Layer 3 of a small transformer language model trained on English Wikipedia (13 layers, counted from 0, width 96).
A neuron's activation on a vector x is SiLU(gate . x) times (in . x), where the dot is the dot product.

Input weights of the MLP neurons that the questions are about. A number n stands for n times 0.0078.
n3 gate: -26 -22 3 -9 7 3 0 -8 22 -28 -37 -81 15 12 -47 -8 1 -12 -57 -12 30 5 47 -9 -21 3 21 -33 9 1 23 -1 -14 -12 -22 -22 51 1 39 -42 41 -12 -48 46 -20 12 17 49 -5 -16 -9 -24 30 -20 -15 -12 27 33 -8 15 11 10 8 30 -45 -53 -10 -32 -65 4 9 4 -22 39 -12 24 6 -22 32 -27 -31 -8 2 3 0 16 -4 -47 -38 -73 19 -50 -15 17 72 -23
n6 gate: -6 32 -31 13 -19 23 38 -18 14 22 15 3 -4 -39 -57 -7 -26 -3 40 30 -46 9 -5 11 -38 -19 33 -57 -4 24 6 -8 -3 29 -16 -24 22 -4 3 5 -12 -44 -26 -10 25 14 -13 -29 4 15 9 19 23 15 19 3 24 4 -12 57 42 -24 51 -28 -23 -22 -20 -60 -9 -20 1 -1 -14 48 38 1 12 -35 52 -9 72 -5 -15 2 29 19 -18 -21 -23 -33 36 -12 -36 12 33 28
n33 gate: 4 -15 -10 45 25 -15 -3 50 27 -24 34 -55 6 28 -74 5 10 24 34 10 -2 -10 10 24 8 15 21 -32 38 -56 7 56 1 -12 73 -21 64 -54 -13 -53 -6 -7 -4 17 33 -31 12 -29 -14 12 -10 55 34 -31 -13 -35 32 58 -5 -40 46 52 75 -49 -13 63 35 15 1 -8 37 -34 -36 27 30 -48 -38 10 36 3 13 26 7 -20 18 -11 26 15 -21 -50 -61 -11 26 31 4 11
n51 gate: -52 29 74 29 26 -36 12 32 -40 -16 11 -33 19 45 49 -3 41 18 15 35 -6 29 -15 -13 -19 -20 -2 -33 -15 -1 38 -50 -11 -8 32 -11 37 -37 -16 -29 16 23 -76 -8 -7 -48 25 -12 47 2 -11 -4 -15 57 22 -60 18 9 -37 39 4 22 54 -5 8 -33 7 38 40 -38 -53 44 16 13 -30 -13 14 36 -16 -8 8 5 46 -24 19 -12 -20 43 -18 -47 -48 16 -33 -3 -20 34
n65 gate: 5 7 -75 63 3 -4 -57 2 -36 3 -54 57 -6 26 -22 1 19 25 -4 -31 -17 -35 19 -7 18 -19 83 -5 -14 6 -14 48 31 -18 -26 12 -16 45 -35 48 51 14 -21 -3 20 -8 -10 7 -2 -1 1 -15 -31 53 8 -23 16 -4 -4 5 5 -57 22 -1 23 64 7 33 6 18 26 28 14 -27 3 4 26 0 23 -37 26 20 6 30 -24 61 8 -6 34 -4 -2 -9 28 24 19 3
n66 gate: -2 39 23 42 29 30 53 -10 -73 -34 -4 -25 15 0 10 -42 -18 20 -6 15 22 -2 -3 26 -38 -49 22 -42 -71 -69 -5 -38 27 33 -29 21 4 23 13 -26 11 24 2 24 42 10 15 -27 16 -9 -2 -3 -32 -24 6 -11 23 14 -19 22 10 -22 35 20 -20 -4 71 47 22 4 -23 -10 28 -14 12 -37 -35 -66 52 75 12 -12 0 -10 47 -14 -37 -6 24 24 -10 -42 -24 60 16 -16
n73 gate: -22 -14 12 11 -7 -33 -26 11 6 -8 -19 10 -34 3 -46 -43 -2 -14 -31 2 33 -11 -16 5 -3 0 1 -1 59 -19 -51 36 -6 -6 36 0 20 5 -10 10 -10 -69 6 -22 0 -8 8 1 12 31 42 -21 -3 -37 25 -30 18 7 -23 43 15 65 -30 57 9 -11 -30 -7 1 -38 -22 -11 17 -28 3 1 -4 -14 21 -6 1 -26 -20 35 -9 -18 4 -26 28 29 38 14 -9 6 0 -59
n75 gate: -24 23 12 -24 2 -35 51 -30 -38 -4 -79 43 -22 -35 -47 -13 -9 7 64 -31 -12 -27 54 54 39 9 73 -10 -17 18 9 26 0 27 -21 38 -10 37 13 19 7 -13 2 -3 -39 75 -35 -39 13 38 39 44 41 -59 42 -3 7 -9 -2 21 50 2 27 0 35 -10 -19 4 -37 -9 -27 45 -9 1 19 13 34 -61 13 -20 -13 7 52 -44 25 16 -16 13 -31 1 38 53 -7 21 20 34
n126 gate: 23 49 24 16 -32 -6 7 -2 -19 28 11 -14 19 32 -17 -33 -9 33 34 69 7 37 -35 -6 47 -16 -10 63 31 -2 76 1 -28 -22 -1 -35 42 -23 4 -14 -25 -33 -8 6 45 -57 -9 -39 54 -58 -45 9 -17 -2 0 24 9 -19 76 -21 1 -26 -20 53 -25 19 9 -4 7 -62 16 -3 25 51 -4 -23 -13 -5 18 -46 21 18 49 -19 9 -44 -22 -6 -21 26 -27 -58 -9 30 4 -18
n130 gate: 14 -5 -41 26 -16 25 37 27 -18 18 29 -21 -26 36 24 12 1 -3 53 33 16 -49 -40 19 -8 5 -5 31 13 31 17 5 -36 -28 3 -32 15 9 -7 -4 -17 18 23 -11 12 31 -4 31 -30 -36 55 -11 6 -10 31 9 -10 -14 39 -23 74 -2 -10 32 16 2 15 26 -61 -37 -41 -20 -33 -34 -21 -5 14 32 64 75 17 -22 -12 25 -41 -9 47 -15 56 -7 -21 -8 -4 -12 -20 2
n137 gate: 38 -31 -13 -20 -15 -18 -28 39 26 -41 -11 -64 -29 -51 10 43 -85 49 10 38 6 18 17 -16 36 40 -26 35 -11 43 10 -2 1 70 -24 38 -35 -2 21 34 1 22 -25 15 24 -8 40 3 15 -13 33 10 3 -25 -5 -34 -20 -16 19 -37 12 48 -8 49 34 8 -5 -10 -31 8 -29 -1 -27 -13 -7 15 45 5 -21 17 -30 3 22 -46 29 -36 4 24 -47 -11 68 39 -13 -41 -17 -19
n144 gate: -73 4 9 26 -8 -21 30 4 31 67 17 -20 17 22 -8 6 26 19 30 2 -2 -14 -34 -11 14 21 45 -53 6 -75 -32 29 -4 27 -20 -6 65 42 26 -25 -8 -20 -27 5 -2 14 -27 2 54 -16 -4 9 -22 -50 6 -15 -12 -27 -25 -9 13 -24 21 7 20 56 -15 20 23 30 -11 3 -9 -40 20 -14 40 -47 -8 -35 8 -7 15 27 -19 -6 -13 31 1 5 45 -3 -6 -12 19 -12
n147 gate: -32 4 -23 40 -33 29 -27 37 56 0 -15 -34 -28 25 -30 -16 -31 -12 -23 -9 77 13 -13 0 12 -25 75 -23 9 51 -25 53 -13 -15 -36 1 -12 15 -7 -22 -14 20 -77 65 21 15 -46 -18 47 15 -36 45 -12 72 30 -37 14 43 -25 -41 55 25 -48 61 -48 18 -13 6 -24 25 58 -30 -36 18 -34 -8 16 15 17 38 49 4 -77 7 16 32 -15 -20 -24 -23 -25 -15 -46 19 -18 18
n159 gate: -4 7 -60 22 25 -27 -24 -1 -25 35 9 -11 -41 14 -7 32 -72 -23 32 35 0 36 25 -34 -29 37 -80 -85 -29 5 9 -22 7 -9 -44 -5 38 -4 -2 24 65 5 6 34 -35 -25 35 10 19 -4 10 73 60 15 -8 -66 52 -16 28 -16 -52 -13 2 -14 11 -16 30 47 31 10 18 12 15 8 11 19 -5 -8 -7 -37 -2 -27 8 19 -17 -41 5 9 -10 -8 -16 0 7 -12 32 -16
n168 gate: 10 18 38 13 -9 25 34 4 -67 21 -41 67 -21 31 -6 4 9 38 -29 -71 -2 -23 11 -39 26 -66 94 -26 50 -7 25 -22 -11 -23 17 46 -39 1 -48 -46 24 14 27 -41 6 -16 7 -10 29 -18 -36 57 -20 -7 -32 -46 -4 35 -4 -25 -16 18 12 3 -30 12 28 -20 -13 -1 25 17 -18 88 -36 -12 41 -7 8 25 2 -10 -21 30 -17 42 -8 -21 26 0 30 -7 -23 -11 10 -20
n176 gate: 37 -25 -47 -10 14 23 22 -7 -48 -12 9 -28 -4 -5 -11 12 19 12 -22 37 -12 -42 5 25 -6 53 -11 -15 -32 15 11 16 -44 35 5 46 -27 9 18 -10 -10 6 15 34 65 -20 29 -55 28 -31 -10 -3 23 18 -9 -70 -16 -30 -50 8 -3 15 -13 -25 40 -15 36 -9 15 -30 34 3 48 -33 -11 -38 -9 41 -7 -45 6 22 7 32 45 16 51 5 3 17 26 17 -30 34 55 67
n3 in: -4 -34 -26 40 95 52 -5 -7 10 -11 20 -9 -36 17 14 13 -24 -14 -2 3 -23 -11 -74 -38 -9 35 -12 -35 30 55 66 20 -27 -41 -30 -3 -1 -24 26 11 -17 41 -17 11 -11 26 -12 -17 44 -53 -17 -45 -43 -46 -31 -1 1 3 -8 36 4 3 30 11 -54 37 -37 16 -48 -22 31 -16 -56 -17 -44 -4 -54 12 -14 4 -22 21 5 4 13 -41 9 -44 -19 1 -25 4 32 -2 19 -5
n6 in: -49 10 65 -8 42 26 17 8 -8 -29 24 -30 -21 47 36 2 62 11 -43 24 -2 2 -33 21 -6 -8 28 64 31 61 8 34 35 -19 3 17 10 -6 22 15 -20 16 -30 7 -19 -2 16 -15 -29 -15 33 4 -11 -36 -12 -5 -15 2 16 38 30 -36 69 33 -6 -9 16 8 -5 2 23 22 -3 4 -8 -51 6 42 -1 -16 -2 28 23 -9 9 9 51 8 6 -6 -9 23 13 -8 17 32
n33 in: 2 0 23 65 35 9 -42 53 30 44 58 -42 -26 -7 -27 12 -6 60 36 -8 2 3 -48 5 57 -16 9 30 4 -52 20 18 40 -11 65 0 20 -31 -40 -43 -13 14 47 -21 35 -55 -37 -14 20 -36 -4 8 -1 -33 -24 -48 4 12 8 -23 16 -18 55 20 34 89 32 -6 -19 -74 67 -6 24 12 38 -55 -29 -52 34 -77 43 37 1 -18 -26 -5 32 25 8 -12 17 0 21 43 -33 22
n51 in: -14 -5 1 20 38 -24 49 21 6 14 -10 40 -14 -37 -2 20 27 63 -14 -22 -42 -36 10 2 -10 -6 38 -15 -23 23 32 -7 -45 -47 81 -9 27 91 42 6 -18 -34 -85 14 4 15 18 -2 58 32 -21 -28 -25 15 -25 22 67 -13 -18 18 25 -21 21 -15 -3 -6 -28 -23 8 -8 7 -12 -52 38 1 -1 -1 23 12 66 -4 -9 41 16 -46 0 55 -7 -1 -52 7 -6 -40 -37 -17 -32
n65 in: -13 -2 -9 4 40 33 2 0 -2 13 16 -49 -31 6 -9 -16 -18 1 -55 -18 11 21 24 -10 -7 45 -11 -16 -14 -9 19 26 21 -11 -48 80 -16 13 -23 18 -11 5 4 1 31 -2 -4 -19 8 10 31 -38 2 -32 -40 -6 -33 -43 3 52 -6 12 -28 23 48 18 -2 13 -2 30 1 18 6 -7 43 5 -18 -43 -16 10 -19 23 -3 15 -23 -18 -80 -24 -15 47 1 63 34 11 5 -18
n66 in: 3 0 36 8 -42 0 30 18 5 -32 38 -3 28 -10 4 -33 41 14 23 0 55 62 -9 41 7 -41 38 -28 -33 -4 -38 -9 16 7 -2 -8 25 -16 18 -28 -6 -45 -31 34 -27 19 16 4 -24 -7 -41 -26 -44 -21 12 83 57 44 -39 -7 36 4 8 14 20 22 53 -4 -16 -13 0 -1 -32 -15 40 -58 4 -11 54 -31 28 15 -3 20 74 18 11 -20 -20 15 -3 -35 -29 63 0 3
n73 in: -29 18 -17 23 -14 17 -20 20 23 -22 2 -14 -49 17 -37 -45 -24 -15 -28 18 -19 36 25 24 -3 -23 -11 17 70 8 -25 -4 -25 26 29 -21 20 -15 35 -26 -7 -70 30 3 5 6 13 12 0 6 33 8 -14 -27 -2 -21 22 -38 -10 14 22 71 -16 34 25 31 -23 -24 18 -9 -26 8 -11 13 -7 25 -2 -6 9 -42 -15 -16 -30 -2 -41 14 23 -70 43 13 -7 12 -12 -2 19 -68
n75 in: 15 38 30 4 -3 19 7 24 34 -28 23 -17 42 42 46 -7 6 -55 13 5 -52 -20 -5 -47 -21 -13 -8 -17 -27 14 22 -52 47 -31 15 -33 -19 -10 -32 -28 -32 -18 31 10 13 -30 41 1 65 -5 -24 -14 -39 -47 7 68 -44 1 -33 13 -2 0 -8 10 -9 -31 11 -6 -44 -26 29 23 34 -8 -16 -6 25 42 -3 -3 49 -3 -31 27 -44 -18 54 22 -30 -64 -27 -19 34 25 6 -14
n126 in: 37 14 46 -12 -2 36 -35 42 10 47 12 -3 20 46 6 28 3 12 20 -11 -51 -12 -30 37 -42 -16 -10 0 8 18 9 -5 -40 -15 -37 -26 -1 29 12 -17 2 42 -70 -1 19 -7 -3 38 29 16 -60 -23 -20 28 -14 -12 13 -7 41 -5 -9 2 -1 30 -13 44 -26 15 9 -27 -18 43 17 -28 6 16 3 -1 10 -37 32 -2 -31 13 7 62 24 -26 58 -19 23 36 53 51 35 40
n130 in: -3 -31 0 -12 -1 34 5 4 -31 19 13 2 -22 70 38 -9 59 -2 38 -11 -14 -16 -3 -14 67 -24 -9 -4 -19 65 8 5 4 -41 -27 -4 -42 -49 -45 27 -4 27 -32 24 -16 -42 -15 42 -1 20 24 -34 43 2 23 22 58 34 24 11 43 40 34 12 -29 4 -2 -12 -55 -52 6 -4 -56 3 -34 -18 35 -19 13 67 14 46 -4 -32 -28 -18 -33 -22 24 7 -7 -30 -31 19 -18 33
n137 in: 18 -29 21 -31 40 54 63 -13 17 -28 17 49 -20 1 -19 -33 43 -35 -5 26 31 -24 -51 -43 -29 -19 20 -13 -38 -22 -18 15 -11 -36 -5 9 24 24 -46 -61 1 -27 11 21 80 -21 -12 -8 26 24 -28 7 -12 -18 65 42 10 0 -7 2 -10 1 -64 28 -51 33 -32 -3 4 -25 26 -32 -39 9 30 -16 0 -29 14 -49 -18 10 -30 14 3 3 -34 -28 14 27 -1 -16 11 11 39 8
n144 in: -70 3 -6 -28 -3 -31 -26 -10 -30 46 6 -2 -51 84 -4 0 43 13 -28 -3 -18 -11 -21 32 34 -2 11 -17 27 -69 -26 69 31 24 35 -56 -5 39 -6 -32 -4 -24 -9 8 1 12 -19 -14 26 22 24 49 -18 -15 3 -31 -33 -21 17 -16 5 -12 7 6 18 11 13 70 11 12 -15 28 39 -47 -27 -42 59 0 1 -3 -47 -17 -2 9 -29 -1 26 28 6 -7 34 29 -18 -9 -14 -12
n147 in: 34 -28 0 26 -22 3 -33 51 26 33 17 -38 1 -11 -28 -29 6 -38 10 4 25 5 -14 -22 36 74 -31 39 47 -41 -72 -24 -59 89 34 21 70 -20 10 -38 -25 -17 25 12 25 15 4 -18 42 -26 -26 -15 -5 34 19 -2 -60 -10 7 -1 37 19 11 -3 -31 -24 10 -7 24 41 49 -82 6 26 -17 -30 9 67 -15 3 -69 -60 -18 -47 -40 50 28 45 12 23 30 -18 -18 -25 20 7
n159 in: -5 17 -47 -32 -21 -10 48 0 13 29 19 11 15 17 36 -8 38 -3 17 -20 -44 -14 29 -34 0 5 62 8 -11 -1 33 -5 -5 -18 -10 17 23 19 -16 5 -47 -27 14 34 11 -4 71 -17 -19 -17 -38 -29 38 34 51 20 -26 5 76 13 -30 -79 -39 40 16 26 -45 -13 65 -13 3 -3 -1 7 -25 -47 -26 -20 4 -17 -6 -48 -52 3 2 -7 -4 9 22 19 19 -35 15 38 21 -5
n168 in: -29 5 18 5 12 -80 -53 21 16 -3 -15 -7 14 10 -8 9 31 -27 14 43 22 57 -6 7 5 -9 -35 12 -13 22 -24 81 34 14 58 -18 32 -37 -31 5 19 28 42 47 -8 59 7 -68 -4 50 20 -36 53 -30 -4 18 -32 -25 13 -17 26 -34 -40 2 -3 -9 -16 31 -42 -17 -28 4 28 9 66 -16 -29 10 -17 -28 -38 32 60 -11 -20 -11 28 -14 -14 -10 -39 -59 -34 10 4 -39
n176 in: 21 -25 8 3 6 -38 -34 22 27 -16 -7 28 16 24 31 -24 -17 45 -2 -29 7 -37 -28 -2 11 -5 9 -58 -28 -34 -18 -24 22 25 60 46 24 29 13 24 40 39 44 -37 9 -16 -62 16 70 -14 28 45 40 -18 24 -16 -43 32 16 -20 5 -17 -11 13 15 9 -3 -2 -29 -30 -18 22 26 35 -56 -3 -17 8 39 22 15 3 15 1 -8 19 22 -51 64 15 23 8 -20 -26 6 13

Each question shows a token from some text and the vector x that enters the MLP there. A number n stands for n times 0.024.

"istor": 4 10 -5 7 12 -1 -12 19 9 4 11 19 3 -21 -9 32 3 40 -23 -11 19 31 -5 -3 -17 -12 -26 -20 -6 -15 -6 13 -23 -59 23 15 -1 0 -6 4 -36 16 -38 8 18 21 15 -11 11 11 21 -4 6 11 -1 -13 -9 -20 21 17 38 -40 -19 8 -26 -10 12 17 14 -2 3 7 -22 25 20 -20 -5 -36 -7 22 1 -9 -18 -17 14 -33 -12 31 -7 5 -28 -12 23 6 21 31
Which two neurons fire most, strongest first? n51, n33

" M": 4 7 -11 -6 -7 25 -18 24 0 5 8 21 -9 -16 6 17 32 -28 -2 -24 12 -16 30 22 3 -26 11 31 3 -29 -15 -16 54 -20 -6 -14 19 -7 13 21 1 44 -27 19 -13 4 -12 -3 26 5 14 -12 -4 -17 -26 -14 -34 14 16 -7 7 -21 12 -7 -12 -17 -29 -14 11 -26 8 3 -2 11 14 4 -6 -12 43 -8 -7 19 -9 -4 16 -26 36 13 -22 6 9 0 -29 17 36 5
Which neuron lights up most? n6

"q": 20 9 14 -6 -2 -6 32 12 33 -12 3 17 -11 4 -17 17 10 3 -12 -16 -31 6 15 21 7 -49 -19 21 -8 5 10 -9 31 -2 20 0 -29 -5 -3 -8 -74 31 -11 -7 6 35 31 -14 -4 -2 -2 -3 -6 -28 -22 12 19 -6 -3 -10 -1 56 -24 -25 -10 7 22 4 12 10 27 30 12 -3 -9 19 -16 -20 -18 31 8 21 -17 -2 -26 7 -12 21 -18 31 5 10 1 11 47 -3
The three highest activations, in order: n75, n147, n144

"ing": -3 27 20 -2 3 14 -2 -45 6 -10 4 4 -18 -3 -29 -6 6 27 3 0 43 -1 35 -3 0 7 -6 10 5 -11 22 -17 -6 4 40 -24 -14 -18 14 3 -22 22 2 -39 0 10 5 28 -14 7 -15 -40 -5 -12 -12 3 -11 8 -1 -6 -6 -6 -7 -15 -40 2 20 32 38 5 18 -30 22 -22 41 3 14 6 3 -10 -16 52 -2 -29 1 -16 -1 2 32 -46 29 21 -7 -10 1 14
The three highest activations, in order: n33, n159, n130

" in": 0 5 4 23 -4 2 8 12 -9 35 -10 -24 -33 -17 -6 -3 26 44 -19 10 16 10 -6 -33 -11 -2 -6 -15 16 22 20 24 -3 9 13 -4 -21 10 -20 21 -4 17 2 38 6 -19 8 2 -4 -10 -13 5 -40 11 -6 1 -14 28 14 -22 26 15 -3 -21 -10 -17 -27 21 16 -7 9 0 -7 -23 4 8 -23 -13 15 -11 -2 40 -34 -15 -29 -52 2 -16 21 0 10 26 26 7 19 -2
Which neuron fires most, and how strongly? n33, at about 1.1

" p": 21 7 4 -15 51 -7 1 -2 1 26 1 -32 6 -31 -16 17 7 6 8 8 0 17 23 1 -32 -28 -4 -9 -4 44 -27 -6 25 -1 0 -6 -11 2 -10 30 -19 45 -9 -16 -34 20 -29 -13 18 -32 -7 -25 3 -39 -5 -17 20 19 -3 -19 -25 -16 15 -11 8 -7 -15 32 11 -36 19 -12 -2 18 15 14 27 -32 -21 -4 -9 6 -14 -18 15 -10 22 -11 21 1 -11 9 16 -4 -4 -23
Which neuron lights up most? n147

"ite": 16 36 24 -8 -32 3 -12 -42 -4 5 -14 10 21 15 -37 -3 -3 6 -19 -9 23 -15 23 20 -16 -19 -48 -5 2 -35 11 -2 9 -9 41 2 -19 -10 -10 3 -34 30 -7 -21 9 -22 -23 23 -15 -6 -12 -21 -4 -21 -18 33 3 7 -2 31 -2 7 -17 3 -25 1 4 4 25 -6 8 -11 13 -14 4 11 11 11 -28 15 -12 21 4 4 -31 1 -21 -18 -9 -9 45 -10 31 -13 -15 36
Which neuron lights up most? n159

"s": 7 -40 47 -10 12 25 -18 -45 -7 -1 7 -7 -5 -23 -10 -14 13 55 -1 1 -10 13 17 8 14 -17 -52 14 8 -30 -1 -19 5 4 15 -9 9 -8 -6 22 16 34 17 -2 11 31 -12 -17 -12 22 -27 -24 -41 -17 1 -4 16 -12 15 0 -17 -35 -14 -10 -4 -7 5 -5 21 -17 21 -5 13 -16 -6 -1 22 -9 0 11 16 8 -29 -15 14 -28 5 -3 13 -22 25 12 -16 -11 -17 -13
Which neuron lights up most? n159

"ific": 19 25 32 -16 -16 -26 0 -21 14 33 4 -12 -1 -24 -18 9 -11 8 19 3 20 -3 17 2 -19 1 -23 -10 16 -23 -34 3 -7 5 23 -18 -40 3 -6 -16 5 -16 -2 -21 3 28 13 41 6 38 -6 24 -1 -17 -38 35 -19 -21 -19 -15 4 12 -5 -2 -18 -8 37 6 -17 3 8 12 -5 10 3 -11 37 -58 -29 -2 -15 5 20 5 -12 -14 1 -29 -15 41 31 -10 0 -33 -6 8
Which two neurons fire most, strongest first? n144, n168

" sc": -3 8 18 -29 -5 32 -3 16 -23 26 -2 -20 5 -34 4 32 -8 6 36 -15 36 4 -1 -9 -30 -20 1 -27 -4 -5 6 6 7 -18 36 -12 17 12 5 15 10 31 -5 -28 -11 31 -8 -15 2 19 -3 -41 10 -14 9 -6 -2 8 3 -6 -29 4 30 -10 18 -37 7 15 14 -5 -8 -29 20 7 -10 -22 22 15 -23 -20 16 -3 8 -2 24 4 15 -39 43 -12 17 -3 16 11 -6 -34
Which neuron lights up most? n51

"hn": -26 -1 0 7 -2 25 -27 -16 -22 -6 11 27 2 -9 -36 6 -22 11 9 6 -15 8 19 -12 17 -24 -20 -3 -24 -33 -19 -51 -9 -19 -13 -10 21 -5 -9 -2 -47 39 5 -18 7 12 -5 -5 -22 -22 -21 -12 24 28 -7 48 -21 -9 -18 29 9 5 -33 -4 8 -22 -21 11 -20 -35 20 14 -3 -3 -18 10 8 -31 -10 20 -21 31 -47 -8 4 -41 13 -2 -15 -2 18 9 -21 -25 30 -2
Which neuron fires most, and how strongly? n144, at about 0.26

"th": 18 17 42 24 10 13 -19 -3 -1 27 -10 -8 -22 -32 1 -16 5 -6 10 -1 23 -31 42 14 19 -17 -21 22 0 -22 -22 4 -2 -44 16 -18 6 -8 22 29 -7 5 -16 -1 5 36 -9 5 -24 0 -16 -37 -4 -22 -3 27 -23 -20 -17 4 17 7 -8 -7 -5 -23 41 20 23 -52 7 -5 9 -13 -15 0 11 -1 -13 4 14 17 -18 -4 -4 -26 20 -12 -2 -15 7 29 -15 -27 -15 -16
Which neuron fires most, and how strongly? n159, at about 0.47

".": -10 33 0 -9 -27 10 -15 -24 -30 -6 -8 14 16 -27 9 7 -16 1 0 19 -3 14 11 15 -16 4 -9 -18 17 -36 -21 5 19 -27 35 2 25 3 -20 -15 -53 22 -29 -37 9 -15 10 -10 -15 -5 -28 -7 1 -3 -29 -14 11 20 15 2 17 -27 1 -1 16 -27 13 27 11 28 21 15 -15 -28 -22 -6 -38 -3 29 -25 4 4 17 -4 -16 14 1 -4 15 21 29 20 -27 -24 22 -27
The three highest activations, in order: n130, n144, n66

" h": 22 -1 12 5 -8 25 -25 50 5 -6 -37 -10 7 -19 -10 7 1 -22 29 -25 -7 29 -11 -13 -1 -18 0 -11 1 -13 -25 14 9 -38 6 -9 21 11 -10 10 -40 36 -30 -4 -28 32 -28 -18 30 -14 -10 -31 -21 -1 6 0 21 -10 -15 -26 12 -18 -2 -21 26 -29 -13 11 13 23 8 10 16 -10 -8 -3 -8 -8 8 -10 5 1 -48 -31 3 -57 21 -21 12 -15 20 -1 25 -2 -12 6
Which neuron lights up most? n147

" H": -5 -24 10 21 -14 30 -12 16 -9 -7 -25 18 20 -19 -3 -9 4 -15 14 -16 20 22 6 -9 7 -17 -10 29 22 -44 -18 -1 61 -10 -1 -3 55 8 19 9 -22 30 -18 6 -14 25 -12 -36 12 -14 0 -18 3 0 -9 5 -3 2 8 -45 3 -26 18 -22 18 -34 4 -2 -7 27 8 7 21 18 -7 2 10 -18 11 -16 -8 25 -28 18 13 -30 22 -1 -11 -11 2 5 1 -19 3 12
Which neuron fires most, and how strongly? n130, at about 0.49

" polit": 11 23 -6 10 19 -17 -14 0 -13 19 31 21 -9 -34 -14 27 22 42 -38 -16 13 12 -1 2 -19 5 -1 -4 -8 -4 -29 24 -6 -45 0 5 -12 16 4 -11 -9 19 -7 1 -3 4 7 13 -27 26 36 15 7 -6 13 -29 -7 12 16 29 9 -26 -23 14 -12 12 -35 12 10 -10 -19 -12 -9 35 7 -29 8 -5 -43 7 2 -14 1 5 19 -35 3 7 -8 31 -25 -11 25 25 27 20
Which neuron lights up most? n159

"ated": 23 32 17 -16 -31 8 14 -20 -7 7 2 1 1 14 4 -17 -4 -19 -8 -16 31 14 27 7 5 -1 -28 19 -14 44 16 -9 -31 -24 41 -26 -16 14 14 5 20 29 -1 -45 -20 -14 1 11 -15 14 -9 -30 -24 -17 -31 5 -23 23 14 -25 -18 -7 -23 -5 -28 21 -13 -2 20 16 11 -25 20 3 6 -7 26 -26 -14 -2 13 27 23 -24 -15 -15 -19 -3 0 -19 17 -1 3 27 18 11
Which neuron fires most, and how strongly? n126, at about 1.4

" f": 29 26 4 -43 6 -19 -42 3 11 3 -7 -27 -3 -22 -9 12 -2 3 7 -15 -12 7 10 -4 -16 -12 2 -16 4 23 -16 -11 46 -8 28 9 -21 -1 1 -3 -49 36 -11 -6 8 23 -39 4 9 -9 -7 -32 -28 0 -2 4 -14 5 4 -33 2 12 33 -10 18 -3 -40 24 5 -8 18 -27 -14 10 24 12 11 -2 -16 -9 14 22 0 -4 -11 -13 -1 0 47 -3 -9 -22 19 17 -3 51
Which neuron lights up most? n33

"ed": 14 14 12 14 -12 13 9 -21 -22 -22 3 20 -12 10 -15 -12 12 0 -12 -2 44 27 7 -19 -26 6 -32 33 -10 -1 3 -19 -7 -2 32 -39 -35 15 28 16 -3 32 15 -52 -21 -4 -6 -8 -14 0 -12 -28 -20 -2 -18 14 8 7 12 -32 1 1 -39 7 -24 20 6 13 35 24 10 -11 -2 3 14 -14 22 -3 -7 12 -1 33 24 -24 -11 -8 -2 25 14 -20 25 22 -23 13 17 9
Which neuron lights up most? n159

" the": 19 0 39 10 3 -10 -8 1 -21 -2 -52 8 -12 -19 -22 -20 23 -17 -1 -12 17 24 -18 -6 -17 -19 -20 14 7 17 15 -7 -18 -3 -6 -5 11 -8 2 27 -20 2 14 1 -7 8 11 18 -21 -7 -7 5 -10 3 -15 -22 16 41 13 -26 -3 -5 2 -3 13 -4 -14 1 -2 -9 11 -21 17 11 -25 -14 0 -38 23 -9 -14 -3 -40 -11 -20 -38 22 -1 27 -3 34 25 18 -8 -16 -1
Which neuron lights up most? n73

"ak": -9 -30 -4 -8 10 -23 12 -5 6 -15 4 27 -16 13 4 17 23 11 -1 -10 8 42 39 -35 -1 2 -5 24 -5 8 8 0 23 -25 40 -10 7 -1 -47 4 -19 31 34 -31 -2 13 30 -25 -53 3 -10 -16 -19 -11 -21 16 -34 -9 -17 -27 -13 16 -16 -10 8 -6 12 -3 19 6 22 -23 2 -12 -16 -5 3 -32 19 8 19 1 -39 -5 -6 9 -10 3 -7 -17 35 14 -17 -30 23 -7
The three highest activations, in order: n168, n126, n3

" have": 8 7 17 -32 -3 -7 -9 12 -11 33 -15 20 22 -2 -3 -12 18 22 13 -18 20 -10 -14 20 -8 -16 5 -27 -5 22 -4 18 -2 30 29 -14 4 -23 7 1 -31 27 23 14 21 -11 -6 2 -1 -31 19 11 -31 -33 -36 22 -24 14 -10 -28 0 18 2 -22 -18 -23 -6 -1 30 -15 -3 14 -38 -28 -22 -19 4 21 -28 -13 -8 27 -7 28 -10 -8 -11 28 -16 -9 26 -16 -16 -18 24 28
Which neuron fires most, and how strongly? n144, at about 1.1

"en": -2 24 13 -11 11 -5 -8 -40 18 -2 13 40 -31 28 -21 -15 -4 14 -19 -5 18 -6 19 -1 1 -6 -35 25 3 -2 4 -10 11 -24 30 -5 22 -26 -9 27 -19 13 1 -67 -16 18 5 0 -37 14 5 -14 -28 -8 2 -6 26 12 2 34 -8 -5 1 25 -23 5 -12 7 25 7 0 5 10 -13 21 -5 3 32 -10 -1 -24 0 -7 -18 -30 14 -2 16 41 -25 50 0 -3 -6 37 -6
Which neuron lights up most? n73

" is": 6 -7 -12 -2 0 1 -18 -28 -19 10 5 -24 23 4 18 1 13 7 -13 -13 18 -8 -28 6 12 -31 -4 -25 -8 26 13 22 7 36 50 2 -5 1 4 4 -21 15 11 -7 -2 -14 11 -18 -24 -13 8 3 -36 -28 -28 -8 -27 8 -3 -40 -1 -3 -23 -14 -18 -23 -10 25 26 6 -34 12 -20 -6 -18 -9 -11 34 12 0 9 12 -35 23 -6 -29 13 47 57 -6 21 10 8 -26 28 33
Which neuron lights up most? n176

" (": 14 4 7 -32 -23 -13 -26 7 -18 2 7 -16 1 8 -11 -27 -4 -1 -17 -6 21 17 12 12 3 -50 -27 18 -13 2 -2 -10 -11 12 27 9 2 -3 -23 -6 -60 21 14 8 -21 -1 5 -7 4 5 -35 17 -19 21 0 -6 3 18 18 -9 -27 -26 -11 -22 18 -14 0 -11 -38 17 -14 -7 -13 -37 -1 -10 -13 -13 8 -37 -4 35 -35 15 6 -11 46 -19 -12 -3 -9 0 -10 -54 16 10
The three highest activations, in order: n65, n51, n130

" some": 4 49 64 -13 13 -7 -6 41 -8 8 -32 -14 -5 7 -1 2 14 18 -36 -19 5 28 2 -1 -18 24 -22 -38 29 -35 -13 1 -33 15 4 -34 29 -14 0 4 -23 15 -27 5 24 0 -34 10 17 -11 11 -18 -11 -2 3 -19 -30 4 4 0 -5 11 25 -4 12 -12 -11 3 8 8 9 -1 -17 4 0 -20 -6 5 9 0 9 11 -9 16 -15 -45 -9 25 -13 -7 17 0 11 28 19 33
The three highest activations, in order: n144, n33, n126